Layer 3 of a small transformer language model trained on English Wikipedia (12 layers, counted from 0, width 64).
A neuron adds its activation times its output weights to the MLP's output. To switch it off is to set its activation to zero at one token and run the rest of the model.
A neuron's activation on a vector x is SiLU(gate . x) times (in . x), where the dot is the dot product.

Input weights of the MLP neurons that the questions are about. A number n stands for n times 0.011.
n3 gate: -18 -1 21 -6 25 31 2 13 23 18 -23 -7 -9 -8 -12 -4 -22 -11 -38 3 29 -30 5 38 19 -25 -55 54 14 33 -31 43 13 -2 35 -7 6 43 -18 -12 -18 -18 -11 6 9 -50 -15 -54 6 -15 44 -6 -33 7 83 0 -22 52 58 -12 0 46 30 54
n19 gate: -8 23 -7 -13 13 44 14 -6 -32 8 -39 14 -5 -23 16 -10 -32 -25 13 -2 11 -48 -15 -25 -23 -7 -9 -32 -40 -19 -39 41 20 20 64 -30 2 50 7 41 60 61 -71 -2 -1 -17 -22 -12 26 -52 26 24 4 -43 -14 33 9 77 27 -27 -35 -7 45 44
n20 gate: -37 50 19 3 -16 28 6 2 13 8 27 33 -12 -57 -10 15 25 29 -14 -20 -8 -2 -13 -8 18 -39 -52 -23 -13 -54 9 17 30 5 26 24 23 4 -16 12 -4 13 -23 -16 -11 -16 24 -33 0 13 43 -1 -7 -1 11 11 -8 14 30 39 32 25 24 0
n24 gate: -22 -28 -18 35 -2 -39 13 -4 9 36 8 -24 -44 14 14 -41 -29 -40 11 -7 -26 1 7 -20 2 21 -26 22 28 11 13 51 6 33 60 -35 12 -10 -16 -8 -4 -44 -22 -57 -41 62 -5 -2 12 -6 -31 2 39 77 -11 32 27 -2 -8 1 20 15 -14 46
n28 gate: 30 -15 -4 9 -48 -16 -36 23 -30 -33 23 -1 -13 -23 10 25 -31 -4 17 -20 22 28 -31 -34 -1 7 46 5 59 26 -2 54 -5 10 16 35 -68 22 -28 -54 33 -26 -31 67 26 40 -6 24 25 27 -24 -47 -1 9 -28 -22 8 14 -4 -9 37 -21 40 -5
n30 gate: 15 37 40 81 12 28 -33 0 -26 16 -5 39 -44 -15 37 -12 1 53 -43 -16 34 28 18 -3 10 -25 -44 -26 3 33 -48 26 -38 -4 -9 13 -47 20 5 -13 -7 54 16 -8 28 -27 -55 -3 -24 -12 -15 43 11 -27 56 14 -39 -31 35 -13 29 41 -10 28
n41 gate: -4 -21 31 37 -46 -23 49 40 38 26 16 26 31 -3 2 -17 -17 -19 -19 47 -47 -28 -7 -25 -43 17 -53 3 -18 -41 46 1 4 -46 4 -27 -36 -33 5 56 -48 31 -43 -26 -43 -25 -32 -13 23 5 -13 45 4 -10 10 46 -5 28 -8 16 4 -9 21 33
n45 gate: 2 3 10 30 31 5 43 24 5 12 27 71 9 64 31 -10 40 39 -3 -21 -21 1 -35 3 -2 -3 35 -7 30 56 17 -42 -28 9 7 -16 -1 27 -3 -60 -34 12 -37 -16 12 -2 -4 39 -35 18 -63 -39 18 6 -25 -4 -37 11 -3 34 -31 -7 -40 10
n47 gate: 39 49 -6 9 2 14 4 -29 -51 6 -41 36 -21 2 -47 39 33 -34 -41 -17 0 -29 -4 -5 -86 -46 27 19 -11 18 -22 -27 12 0 11 -42 -25 -39 18 0 10 -19 -49 21 31 2 -17 -10 -7 -2 19 14 -15 -41 26 -28 -17 -33 -8 23 -20 -38 0 -34
n50 gate: 42 -40 -64 28 15 -6 18 10 13 -16 20 50 34 6 -3 -19 -17 -37 -3 13 33 -43 4 -17 43 -15 -30 2 -25 46 39 -11 -29 2 77 14 49 -1 9 0 -5 -3 25 62 28 47 -44 45 15 21 -3 -17 47 17 -26 21 12 55 14 -36 -27 -21 -56 -7
n71 gate: 3 -18 57 53 3 14 -4 37 -4 -2 61 15 -22 53 28 -22 -40 -16 0 30 -11 -16 -4 11 14 0 29 -2 68 13 -2 18 -6 15 17 -9 2 3 -25 14 -41 37 12 -59 8 21 0 -31 -10 -34 3 7 -5 61 -19 0 -28 -6 -50 -1 -52 -13 -15 47
n78 gate: 63 -10 -4 8 -56 76 18 -19 -38 -24 29 41 11 -21 22 6 -15 -14 3 -20 -7 40 -37 -6 -28 44 35 35 -16 -18 33 -29 -21 22 29 4 40 -2 -32 -8 -18 50 37 14 43 38 6 60 -28 23 -28 18 -20 -16 57 -19 -7 28 7 -54 5 -43 -43 -9
n87 gate: 27 -14 27 10 11 51 -2 29 2 12 -16 29 12 12 35 14 -22 -16 -46 4 2 21 -42 32 16 28 -18 33 21 6 0 -40 -58 -34 21 -23 -68 6 -53 -50 28 5 29 16 14 91 -27 30 8 43 -23 -4 -6 -2 14 21 -7 0 20 15 -14 -13 18 -27
n123 gate: -26 0 43 -33 17 9 -6 -4 62 65 -6 -5 30 39 -16 -64 5 -41 45 -9 6 -6 -44 53 -4 -9 -32 3 30 -25 15 28 51 -33 -35 -41 -21 24 15 50 -37 -7 -2 27 24 15 -20 8 33 -39 -51 7 -32 -20 23 -2 18 -29 -28 -5 28 5 -39 20
n3 in: -18 11 3 35 0 -97 13 -9 31 0 28 -6 -22 26 1 24 19 23 31 -5 -9 44 -42 -19 15 -29 5 16 8 -16 0 -68 -27 -20 -52 12 -22 -39 4 6 -9 1 16 -30 33 14 32 64 -13 -8 -73 -1 9 42 -16 18 15 24 -21 -10 21 -22 -38 -18
n19 in: 23 20 -14 77 75 -19 2 3 52 -45 61 21 -16 -14 28 -24 -7 13 34 -43 26 -4 -33 17 -20 -11 -20 24 -2 27 39 -2 -4 13 -79 58 -18 -3 -9 -64 -23 -38 41 -7 31 -15 39 -36 -11 -11 -25 -12 20 13 -39 -2 -6 -72 0 -4 -11 -12 -49 -23
n20 in: -15 22 -25 -13 25 47 -36 27 13 3 -24 34 20 -64 3 -6 5 5 30 -6 4 -12 0 12 13 -16 -69 -6 -57 -50 0 -26 10 32 16 8 16 20 13 32 -26 22 -17 13 1 3 39 -47 -20 4 10 1 -1 -16 19 16 -5 10 56 23 42 33 33 29
n24 in: 85 -6 5 -13 -5 -6 -11 -12 -65 -64 -17 29 11 -15 39 -8 15 -20 41 27 -5 -8 32 17 10 35 25 -11 2 -42 -39 -33 33 -50 -13 -3 37 37 -20 17 7 -6 -3 -24 13 -13 -32 -23 17 16 22 -33 -44 -23 -10 -45 35 -24 -2 -29 56 8 -14 7
n28 in: -33 -29 -23 44 -53 -29 -19 56 -18 53 -5 -11 30 -15 24 -39 2 -40 5 -26 -52 -24 26 -12 -17 -23 -20 -8 -40 13 5 11 -26 9 -21 14 -11 27 21 -83 -7 -41 13 27 18 -20 -6 -35 2 46 16 -26 14 -3 2 26 -11 40 25 56 50 23 13 2
n30 in: -14 -32 -17 -16 -21 -38 46 51 51 31 38 -11 3 17 21 7 42 16 -29 -27 -49 -23 25 6 39 -18 -23 -9 64 35 37 69 -12 20 7 -59 -16 14 11 11 -9 -6 -25 37 -8 11 54 -12 -4 34 35 -62 27 23 35 -2 32 -36 -7 22 22 7 19 -41
n41 in: -37 -39 -12 -23 42 34 -4 19 23 8 -28 -48 -5 22 2 -27 31 3 5 -32 10 -7 20 -19 43 -78 13 33 -2 -45 -21 -33 7 -12 10 -4 73 19 -26 -18 2 -2 45 24 -55 55 19 -25 6 12 -1 37 30 18 -5 7 -1 10 28 -37 -40 -7 32 -23
n45 in: 49 25 -12 -27 -20 -23 -32 -4 48 47 -8 -9 5 -57 33 -66 29 -2 19 -3 -37 37 23 12 35 -7 11 -44 33 -20 51 19 28 -9 -48 72 -12 -1 -14 2 53 -33 19 43 -28 24 35 -43 -15 18 -1 -37 2 21 10 47 -7 21 -16 0 17 16 1 -32
n47 in: -29 -5 35 -39 -94 -14 38 -8 -27 25 52 22 28 55 -51 13 0 -26 20 -4 8 3 5 8 -23 -25 42 6 -13 18 21 -24 -40 -2 -17 -13 -51 35 -16 -27 11 -10 -26 28 8 0 -31 20 50 -30 -16 33 22 -2 -46 -42 39 -19 0 55 -50 19 1 10
n50 in: 3 -19 -21 3 -37 65 57 -55 32 -19 -16 -7 0 9 67 3 -49 -58 9 8 -30 11 21 -10 35 0 -17 54 39 68 37 36 7 30 13 -41 12 -32 -22 24 -45 1 -26 -10 37 55 -47 -15 -13 -39 -44 -15 -29 12 -44 55 -9 32 -15 53 -28 -30 -16 34
n71 in: -41 19 -58 -49 9 67 -37 -33 20 -32 12 -7 1 35 27 9 33 13 2 8 -7 70 -8 -20 -17 12 53 16 -28 -2 34 -33 -2 -2 12 -86 8 -21 3 1 23 31 -38 44 -6 -39 -1 -8 -18 -20 -41 27 28 41 13 0 -19 -5 -35 -25 -10 -35 -31 0
n78 in: -20 -51 37 36 -34 -17 -28 -11 36 -52 -80 -19 16 -4 -36 -42 -10 15 -57 13 -14 -36 -20 47 -32 -37 2 13 -63 22 9 -4 27 -32 1 -55 -53 -47 56 -47 -3 -36 -35 -45 6 -69 3 -86 -12 -12 6 -35 -3 11 26 31 4 -5 -23 23 11 -15 25 -50
n87 in: -13 -23 -10 -20 -37 -26 22 17 9 6 -9 -38 22 -22 -11 -17 -31 44 26 12 15 3 25 -3 33 -2 36 -19 -8 -29 -21 51 42 48 1 41 25 -5 45 58 6 -35 -28 22 23 -55 -48 -19 -33 -42 47 -40 18 -36 17 1 0 -9 -16 -8 44 36 -8 45
n123 in: 39 -23 36 -29 -25 8 -29 28 -24 0 -20 15 12 48 28 -48 0 -63 -15 -41 4 16 33 -12 1 6 -32 -30 30 12 64 37 12 -21 21 -23 19 2 -6 19 -71 -9 28 60 -39 31 2 10 9 61 -33 0 27 11 49 -49 4 14 -27 4 -15 -23 25 2

Output weights of the MLP neurons that the questions are about. A number n stands for n times 0.0099.
n3: 61 13 2 13 10 -6 -3 -28 -10 -19 7 36 -31 2 -18 0 24 30 -40 24 33 -37 23 -2 77 37 18 35 23 9 -37 41 -15 -5 -63 -18 40 -34 23 1 -11 27 -6 -14 -2 -38 33 -23 27 -6 -9 -30 -9 -24 10 -37 -54 19 0 -23 17 -1 -68 -37
n19: 0 9 -8 -35 -35 -12 2 19 -43 -7 44 21 3 -32 -20 -2 4 -3 -58 37 -22 -77 1 -56 -12 -38 -59 -8 17 -4 -3 16 7 -25 -1 -9 25 -33 -18 -26 15 20 -23 36 -23 0 -11 -2 18 4 -13 3 6 -13 -21 -16 -16 -67 9 -12 42 7 -17 -29
n20: -7 5 -9 0 21 -29 2 0 -33 -24 -16 -27 20 59 13 -4 1 -8 -9 -32 12 14 -55 2 -23 -2 10 -29 35 19 22 -6 12 -9 6 19 -13 14 6 15 -2 39 -10 -30 18 1 -8 -2 42 4 5 -8 10 10 28 -26 5 -37 -41 19 -34 -27 8 -19
n24: -5 25 12 -41 -10 38 1 14 25 42 32 -22 -10 32 -20 35 -20 41 -56 -12 22 -9 14 -28 -10 6 -13 13 1 15 -11 21 11 17 -15 -18 49 18 -25 -9 12 28 4 28 2 30 0 3 67 -24 3 -18 -19 -24 -11 18 10 21 -41 -20 4 19 -31 -23
n28: -6 -13 12 -19 -45 -16 -32 0 15 -52 -33 17 -46 2 25 -9 -15 35 -25 -13 -19 14 -50 32 -9 27 27 -12 -57 14 -58 0 47 5 -7 3 1 -19 35 -22 -26 -16 -11 -20 -34 7 11 22 -5 -26 -18 15 13 -16 15 -71 -17 0 6 8 13 29 23 -2
n30: 1 18 -61 6 19 -8 39 18 -17 -17 9 10 6 -2 -10 0 30 -32 -3 -32 -21 -45 47 9 -5 5 14 69 26 40 0 -41 -23 0 -29 -51 30 -28 1 -19 36 -9 -17 -10 -53 -17 -27 4 -53 3 -25 30 -18 19 -31 1 26 -35 26 27 26 11 -3 -3
n41: 13 -4 28 26 -13 21 16 -12 -6 22 -2 0 7 -4 9 -4 -41 -23 -29 9 21 -2 3 80 27 10 -29 -3 14 -3 17 -29 -17 -27 12 -42 -10 -3 -37 13 -38 -33 -5 9 35 -69 10 45 12 -22 5 -38 -26 -16 -31 73 1 -8 -8 5 14 -7 -34 -44
n45: -34 -37 32 -4 23 31 -32 -19 -17 56 34 -25 -6 -32 -44 -17 -22 -30 -33 69 -6 -8 24 28 33 -26 -49 32 11 45 -61 38 -12 -4 -29 27 38 -1 14 11 31 -12 46 12 -7 1 -13 -28 58 18 -33 22 -8 -39 5 -15 5 3 -42 -33 42 -10 30 44
n47: -12 -34 -35 -3 -47 6 -38 -13 37 -23 14 2 47 -37 40 -3 25 -39 -48 35 -32 30 -42 4 -13 2 -14 -19 14 17 -44 51 -33 -20 1 19 21 -19 42 0 -21 28 -22 -12 1 -4 42 -41 9 -23 4 21 -16 26 -12 -33 -29 -11 18 -23 19 -51 8 -28
n50: -4 0 1 -35 0 13 22 0 -1 13 51 -10 -25 -4 -13 24 21 47 -5 11 43 74 6 30 -8 -7 -2 26 -34 -20 -25 5 -43 -1 -5 -20 49 3 -37 -7 51 5 -19 -2 36 -13 85 -49 -2 12 9 9 -67 -9 5 -15 -22 -5 12 -18 -3 -2 -17 -42
n71: 23 -4 -38 3 26 11 -4 5 22 -26 -6 6 -32 -9 1 -25 9 -12 -23 -4 11 2 -7 62 64 -42 25 -53 -2 -8 -4 4 20 -17 7 11 -5 -13 4 -48 -47 56 -7 -21 9 -8 14 17 18 29 54 23 -1 29 -16 56 15 -31 -12 -2 -5 33 21 -17
n78: -5 24 -8 -19 -6 0 -11 -8 10 48 44 38 14 3 -5 28 7 37 -28 22 2 12 -15 -44 -25 -15 -1 -94 55 -2 5 9 34 15 -32 9 10 6 23 8 -12 -42 14 17 -26 44 -8 -11 7 10 -18 46 24 16 46 12 41 27 -28 -25 -24 15 37 -5
n87: 7 30 -21 15 -17 -2 -2 27 -28 12 -8 41 14 -16 -6 0 34 -36 12 -39 62 46 -13 1 43 25 42 2 17 -15 -9 59 16 30 15 12 -56 -2 26 -25 -9 -34 -26 -35 17 -6 2 25 -14 -20 -45 -76 1 -41 26 -75 5 -6 -39 2 -44 2 -41 -5
n123: -51 -44 -33 -10 -3 -6 -1 -20 -36 18 -68 -3 61 10 10 -19 9 54 13 6 -23 15 1 26 -11 -6 -34 -10 13 -17 15 -13 -11 -41 -35 -8 -24 -5 2 4 14 43 -7 -41 -15 9 9 8 21 54 -13 22 25 36 29 -20 56 -38 -21 -21 7 -5 67 17

Each question names a token from some text and the token that comes next. It shows the vector x that enters the MLP there. A number n stands for n times 0.12.

Then comes g, the gradient of the next token's log-probability with respect to the MLP's output, scaled to length 1. A neuron's effect is roughly proportional to its activation times (output weights . g). A number n stands for n times 0.0063.

"ot", then " F"
x: -7 3 38 -40 7 -9 -2 4 -12 -1 -10 -1 -39 -5 27 9 31 6 40 18 -30 -7 -27 4 24 1 -29 -28 12 8 51 9 0 -14 -33 8 27 -28 24 -10 -2 12 6 21 36 -12 43 -48 17 20 15 22 3 2 -31 -4 -1 -9 -21 17 -20 15 -6 -2
g: -1 8 -10 25 4 -8 -16 38 -45 -3 -1 -29 -6 15 -25 -23 8 -3 -13 5 -17 7 -15 -2 -4 -16 16 -1 5 -5 -4 28 2 -19 -21 14 7 -14 1 21 -55 8 20 -13 -78 -16 -5 1 -19 3 -23 27 -28 -16 5 -11 18 -2 -2 21 0 -12 -23 13
Which two neurons, each switched off alone, lower its probability most, in order? n20, n123

"ian", then " soc"
x: -25 -13 25 -17 8 1 18 7 -14 25 -24 -46 -17 -5 6 35 14 -14 19 19 -5 -9 -11 -26 -3 6 -44 -21 -15 29 60 -6 2 -9 4 21 13 -24 30 -15 12 2 12 -6 11 10 11 -15 -5 56 -7 28 -30 10 -21 -4 22 -8 13 4 0 9 -34 32
g: 32 3 -17 42 19 13 17 -9 6 7 25 -3 -2 -53 19 -1 2 -28 -13 -6 -29 -38 0 15 -19 -4 8 -9 -29 11 -13 -37 25 42 31 7 -14 -7 -18 -9 13 9 10 8 -5 0 -15 13 11 19 12 -2 -8 -2 0 29 -35 -3 33 9 -43 -13 -2 -3
Which neuron, switched off, raises the next token's probability most? n50

"19", then " |"
x: 3 -5 42 -21 34 7 2 -1 1 9 -22 -10 -18 11 1 0 24 5 22 17 -14 9 11 -19 1 -21 -10 -23 4 -28 45 8 0 -32 -26 15 8 6 13 -14 6 28 -3 25 27 -39 14 11 -21 26 -52 -25 -6 -19 -11 -35 10 -6 -29 7 35 0 -44 8
g: -3 -20 -27 -14 12 -4 5 2 20 -35 17 39 1 24 -31 -27 10 6 -14 8 12 6 7 -1 20 -14 -47 2 -27 -2 31 7 -19 11 -10 -13 7 4 9 -10 33 -7 -16 17 36 22 14 -21 14 1 -36 -15 -19 1 -3 -4 -13 4 -11 5 -14 -69 -16 -11
Which neuron, switched off, raises the next token's probability most? n123

"l", then " M"
x: -10 -11 -9 -37 30 -7 -16 -8 -37 9 -2 -1 -47 -11 4 4 -8 0 11 30 -13 6 -7 -12 5 -32 -30 -12 5 13 13 0 -7 -10 -16 -7 5 -4 20 0 7 24 -18 16 31 -12 32 -39 7 44 -10 11 -26 -5 -8 -7 3 -8 -23 -9 -30 28 -7 3
g: 4 -12 -9 -4 33 -21 -10 -7 27 -14 -27 -27 7 -17 3 27 6 -13 11 -16 -28 -11 -8 1 13 60 -5 -2 4 22 15 -32 -4 -20 4 18 21 2 -9 -10 -1 4 45 0 16 25 3 2 -29 27 -52 14 40 -20 -18 -12 -13 2 -9 25 -8 -9 18 6
Which two neurons, each switched off alone, lower its probability most, in order? n47, n20

"line", then "?"
x: -38 1 2 0 10 2 4 -6 -20 12 -6 -22 -18 6 -23 7 0 -14 33 20 4 2 -39 -15 22 8 -36 -29 11 29 43 -16 -8 -23 27 26 -18 -4 28 -1 14 25 1 -5 15 -7 -4 -26 0 32 15 27 -25 -5 -10 -21 30 2 -21 0 12 1 -14 4
g: 3 -9 27 -17 21 -3 14 13 4 -37 9 -36 8 17 2 14 -3 15 -3 -34 -4 3 -11 -14 -14 13 39 5 4 -7 33 30 -3 7 27 46 1 10 30 -8 31 -2 -18 16 32 8 -11 -3 -21 -28 30 -53 -12 -9 -17 9 -31 18 -12 -16 -9 -12 1 11
Which neuron, switched off, lowers the next token's probability most? n41

"a", then "ith"
x: -6 -5 28 -37 20 3 16 17 -28 12 -19 -20 -46 -5 -9 36 -14 -9 13 28 3 15 -9 -20 -6 -14 -20 -19 -13 22 32 15 -12 -10 -2 26 30 -29 13 -11 7 -15 -8 -2 15 -9 -4 -27 -15 2 0 -9 -48 -7 11 -28 -10 4 -14 -16 41 2 -21 7
g: -7 9 -7 -8 -5 -27 7 0 -1 -12 18 6 -35 -11 -4 -13 -10 -23 -13 -18 -52 11 -15 -6 2 -10 43 -14 -11 -17 -1 -58 -5 18 16 -7 -8 0 -14 15 20 1 -7 -32 17 -3 14 -16 -22 46 9 11 -15 -11 30 -8 -8 23 -15 9 -12 50 -12 31
Which two neurons, each switched off alone, lower its probability most, in order? n47, n3

"40", then "3"
x: -17 -14 34 -5 28 13 -12 6 -13 2 -23 -4 -19 33 -5 15 -22 -21 20 13 -6 7 18 -57 -9 -13 -17 -2 13 0 19 10 16 -16 4 4 4 11 -1 -11 -9 34 -13 7 16 -42 -11 11 -14 22 -41 -33 -6 -28 -25 -25 3 -18 -9 -27 16 18 -29 17
g: 6 15 6 3 7 -8 11 3 16 -14 16 15 9 1 28 -11 8 6 -23 -26 -12 14 7 -9 -13 -11 1 -9 15 31 -32 17 30 11 -17 -19 7 -3 5 -23 22 -14 6 -38 48 -8 5 15 -43 7 12 -26 7 5 -21 -13 -7 -1 4 1 -5 84 -17 -12
Which neuron, switched off, raises the next token's probability most? n123

"ar", then " le"
x: 1 -8 4 -44 13 8 -7 -18 -24 15 -21 -20 -37 -19 -11 9 -3 -4 13 9 -5 -1 -27 -8 -14 2 -36 -6 2 1 53 28 -10 -20 -19 -14 7 -2 24 -19 7 40 11 -10 29 -9 12 -24 6 33 15 21 -30 5 -19 -39 0 -8 0 -7 24 17 -3 13
g: -35 -8 -3 16 -1 -9 -11 28 -25 4 32 -27 19 12 14 -22 17 -30 0 13 44 -30 8 16 -23 -8 22 -6 19 7 16 -24 -9 -22 6 32 21 -27 32 -13 -4 -9 -12 -7 -14 -10 -39 -8 -28 -10 -35 35 22 13 1 -2 -15 -5 -4 -4 7 -42 -2 6
Which neuron, switched off, lowers the next token's probability most? n20

"p", then "ect"
x: -9 -20 18 -20 -8 -7 2 -18 -20 20 -17 13 -24 5 2 31 5 0 40 35 -29 2 -4 -5 8 -22 13 -9 12 13 38 16 -13 -16 -6 14 -3 -12 1 2 18 20 -12 16 42 -22 27 -26 20 12 16 13 -2 6 -19 -10 -12 15 1 10 -28 44 -3 3
g: 40 6 -13 -30 1 16 -18 -23 35 24 17 -16 -35 22 28 6 -12 14 13 4 -33 27 8 13 26 14 15 -7 12 1 -20 6 -11 -24 -17 32 4 23 20 9 -16 17 18 4 -3 9 -27 3 13 23 -39 -8 -2 13 17 0 15 22 35 5 30 -41 1 -17
Which neuron, switched off, lowers the next token's probability most? n19

" Total", then " se"
x: 11 -13 23 -6 -4 24 -36 11 35 -4 -27 11 -34 -14 -11 -11 -13 -3 28 26 -20 -19 -31 -30 41 18 -20 -48 -6 4 17 -11 -4 -29 23 30 -11 -24 19 -7 -10 36 -6 -15 9 -22 0 -13 -16 51 -14 14 -32 5 -18 -43 29 -10 -22 1 8 14 6 26
g: -3 38 10 12 31 36 10 -16 15 5 -24 -28 22 -17 11 21 8 -20 -4 12 -3 -31 -4 1 1 21 -21 30 -1 14 6 -44 38 17 -28 2 28 9 -22 -3 17 1 16 -3 -24 -6 -22 21 26 32 33 13 18 12 -22 -5 18 -26 27 14 -9 6 22 2
Which neuron, switched off, lowers the next token's probability most? n123

" st", then "ood"
x: -8 -5 37 -8 10 31 -2 -16 6 15 -36 -10 -47 -15 23 1 19 -1 26 56 2 37 25 -12 47 15 -6 7 -19 -2 18 27 -46 -30 23 24 -22 -54 21 -7 2 53 -11 17 5 -15 3 -19 6 44 1 -31 -3 -3 -39 -12 21 2 -9 -39 -11 50 12 25
g: -30 12 1 13 19 -11 25 -28 -23 15 24 7 -19 -36 -7 -46 -34 -27 22 18 10 11 -19 2 3 4 6 9 11 -11 13 -18 26 15 -27 -17 -17 36 16 -10 -20 -11 16 20 37 18 -26 -1 2 7 -30 -17 18 17 -25 5 -36 -3 -8 -5 -16 -26 -7 19
Which neuron, switched off, lowers the next token's probability most? n19

"in", then "h"
x: -15 1 3 -37 21 -3 0 28 -28 -9 -14 -7 -42 -22 6 28 16 -19 16 9 -14 -9 -28 -17 -17 1 -10 -31 17 6 41 17 -1 -18 0 0 13 1 36 -33 17 23 -7 -4 18 -7 18 -28 -16 19 13 16 -24 -23 -29 -9 12 -20 -19 -6 -6 22 -19 -8
g: 27 -9 10 -11 27 34 30 0 20 -10 26 -2 27 -28 -6 25 2 -19 -7 1 42 -8 -17 1 -22 29 25 -44 9 -23 -15 16 -31 17 31 -1 -7 13 -28 3 23 14 -16 26 15 -9 15 19 26 -4 7 -20 2 -38 -5 13 -19 -10 22 -21 16 8 13 -9
Which neuron, switched off, lowers the next token's probability most? n19

" Af", then "ri"
x: -5 20 41 -30 -39 1 24 -15 1 20 -46 -21 -20 19 18 63 27 -7 5 42 -24 26 -20 -9 18 16 -41 -1 -11 -32 3 48 -23 -21 10 22 19 -6 14 -24 -31 -17 -23 3 19 -39 30 1 12 46 -29 -22 -39 11 -43 -17 6 -7 40 -19 -20 53 -13 16
g: -19 2 -11 29 -18 6 17 -9 10 0 -39 0 8 13 -1 18 2 34 17 -1 -28 -5 -21 6 1 43 -27 9 0 12 15 11 -17 5 -10 15 30 -27 19 0 5 -7 12 8 -31 -17 5 -33 47 -35 -12 -8 54 9 -6 -27 -4 -8 8 13 -3 38 0 -24
Which two neurons, each switched off alone, lower its probability most, in order? n3, n41

"'s", then " add"
x: -18 17 30 6 10 6 13 -14 4 -24 -25 -40 -11 -18 1 17 -2 -11 12 47 12 -22 -8 -7 26 20 -33 4 -13 7 41 -26 -7 -27 27 39 -16 -38 10 7 7 30 10 -2 25 10 12 -1 -14 43 -10 0 -18 0 -51 -4 32 1 19 -6 -8 -1 5 1
g: 45 16 -32 10 -15 -23 -30 -11 -40 -3 23 -12 -7 14 19 -39 -31 13 -8 -16 -11 4 25 -1 -9 11 30 6 34 19 2 -12 7 -32 8 14 -31 4 24 12 10 -10 -45 5 19 -26 -24 -12 -25 -15 -2 -5 21 7 -2 -3 -1 -1 -6 -4 -32 7 -9 -30
Which neuron, switched off, raises the next token's probability most? n87

",", then " including"
x: -22 -14 25 0 -15 22 0 -9 -16 -37 -15 -54 -37 -18 1 22 26 1 -3 41 -5 19 -27 4 -11 -11 14 -3 27 -17 2 -3 -9 -15 37 17 4 -35 13 -2 9 27 17 -31 53 -4 3 9 -24 22 -31 7 -16 28 -29 -16 7 5 28 -1 -9 9 1 -31
g: 1 13 45 -13 -4 2 -23 31 30 4 -3 3 -23 -17 13 11 15 -2 -6 21 -33 1 4 44 -16 11 -28 24 11 6 -3 -33 39 38 9 -15 -19 -31 -1 9 -25 -12 13 -3 17 -9 8 -6 42 4 37 -4 4 -15 19 35 -26 -6 -22 7 18 -1 1 0
Which neuron, switched off, raises the next token's probability most? n28

"9", then "6"
x: -12 -29 29 14 17 0 -1 14 -9 13 -27 -5 -14 20 -7 31 27 -11 21 10 -15 4 4 -32 -11 -25 -10 -31 -3 0 47 28 14 -30 -2 6 10 -6 3 -27 14 26 13 19 6 -22 28 11 2 19 -53 -23 19 -20 -32 -21 9 5 0 -2 30 19 -25 0
g: -6 29 -6 30 -20 -11 -5 -2 -28 -3 -5 18 8 -20 -10 11 13 -23 12 -2 12 10 -33 -13 -6 -17 20 17 27 0 6 13 -6 0 -5 14 0 -3 19 -13 2 1 25 -2 12 -33 20 3 -19 -12 -9 -15 29 10 15 5 -25 -32 0 30 -9 95 -8 -4
Which two neurons, each switched off alone, lower its probability most, in order? n28, n50

"ol", then "y"
x: 3 12 19 -38 4 -5 -4 11 -10 5 -9 -5 -30 5 0 35 -6 4 19 27 -14 15 1 3 -7 -19 -30 -12 2 33 16 11 2 -25 -12 26 10 -1 20 -3 37 22 -1 -1 16 -32 26 -32 10 53 -2 6 -64 13 11 -39 -7 -10 -8 -7 -15 36 -25 0
g: -55 -1 -2 -1 -30 -16 12 15 -2 -19 -8 0 14 -31 20 -21 11 -31 38 31 -14 1 -11 -3 -10 -2 -25 -48 -1 16 13 1 8 1 8 32 14 -2 -25 -7 -18 -14 27 -1 -10 -8 -18 0 19 5 -8 38 39 30 -13 -8 -13 -35 2 12 -14 12 12 -25
Which neuron, switched off, lowers the next token's probability most? n3

"epend", then "ent"
x: -41 -9 23 -23 -12 9 6 -4 -17 18 -5 -6 -30 2 -11 43 11 -4 27 18 -27 12 1 -33 11 0 -23 -17 5 27 29 -19 -6 -23 35 10 25 -8 35 -34 18 -27 -11 3 -6 -18 6 -16 18 35 -11 13 10 7 4 -35 28 -14 32 -2 -8 40 -51 -5
g: -17 -32 -17 21 0 17 -23 1 -23 1 -17 -31 11 -4 -3 -32 -2 14 24 23 -2 -18 -30 -15 32 -30 46 -10 -4 -15 -28 -1 4 -41 -2 5 11 15 21 -23 -19 -20 1 -2 46 -15 -27 10 8 -26 20 11 9 -15 8 34 -23 -19 -13 6 14 -9 -19 -3
Which neuron, switched off, lowers the next token's probability most? n50

"iew", then "ers"
x: -27 9 43 -12 23 6 12 12 -19 0 -14 4 -27 -17 12 -5 14 0 48 37 -9 0 -46 -11 31 37 -33 -17 -2 2 28 -6 -5 -16 -2 24 17 -4 15 -12 -1 24 -3 12 11 -13 -11 -56 13 16 7 5 -6 -26 -3 -8 -12 -22 -26 -5 -3 51 3 17
g: 3 -11 -9 9 44 8 10 -6 6 31 -1 39 5 -8 3 -13 9 -28 -39 -9 -3 -17 -13 25 16 -1 28 -33 -41 17 2 -5 4 -20 -16 -21 25 -22 -39 19 32 1 -17 -20 42 -3 23 -12 8 -17 -10 -25 7 -14 18 31 18 3 -9 -4 -17 15 21 3
Which neuron, switched off, raises the next token's probability most? n41

" Le", then "o"
x: -23 -3 39 6 -7 43 23 -29 9 -6 -25 -6 -27 -13 -4 23 -6 -18 6 45 27 1 -43 -32 33 -5 -23 -51 -42 -15 16 -7 -25 -18 12 24 8 -5 9 1 6 14 -5 5 -17 -8 3 -34 -28 33 27 10 -72 19 0 -36 44 11 -15 6 -22 51 6 29
g: -23 -9 32 -22 -20 -8 29 0 -7 -6 1 -23 -1 -5 -4 30 -7 27 -22 5 29 -21 -7 -24 -2 -26 -29 9 14 -6 10 -15 29 10 -8 -7 24 26 -44 -9 13 22 9 59 5 20 -17 -3 7 -13 -8 -2 38 25 -20 20 29 -29 16 -16 3 -17 7 -4
Which neuron, switched off, lowers the next token's probability most? n3

"1", then ","
x: 17 -40 35 25 26 11 -15 13 -33 -4 -28 -9 -28 16 -19 38 12 -14 11 31 -8 -6 14 -42 -15 -20 -12 -14 -4 4 39 11 8 -12 -12 -9 12 -2 4 3 -16 22 -5 12 28 -25 10 -2 -1 1 -23 -16 -7 -27 -40 -23 8 1 -13 -17 -12 1 -4 10
g: -26 6 -14 -19 9 1 35 14 -19 35 -43 -13 -7 4 9 6 26 8 26 -28 2 5 13 -26 16 21 14 -17 19 29 1 7 -9 25 -12 -7 -19 12 -12 9 -36 10 10 -28 5 1 -20 9 -25 9 20 52 36 19 -20 -20 -7 16 -15 2 -28 28 -18 5
Which neuron, switched off, lowers the next token's probability most? n45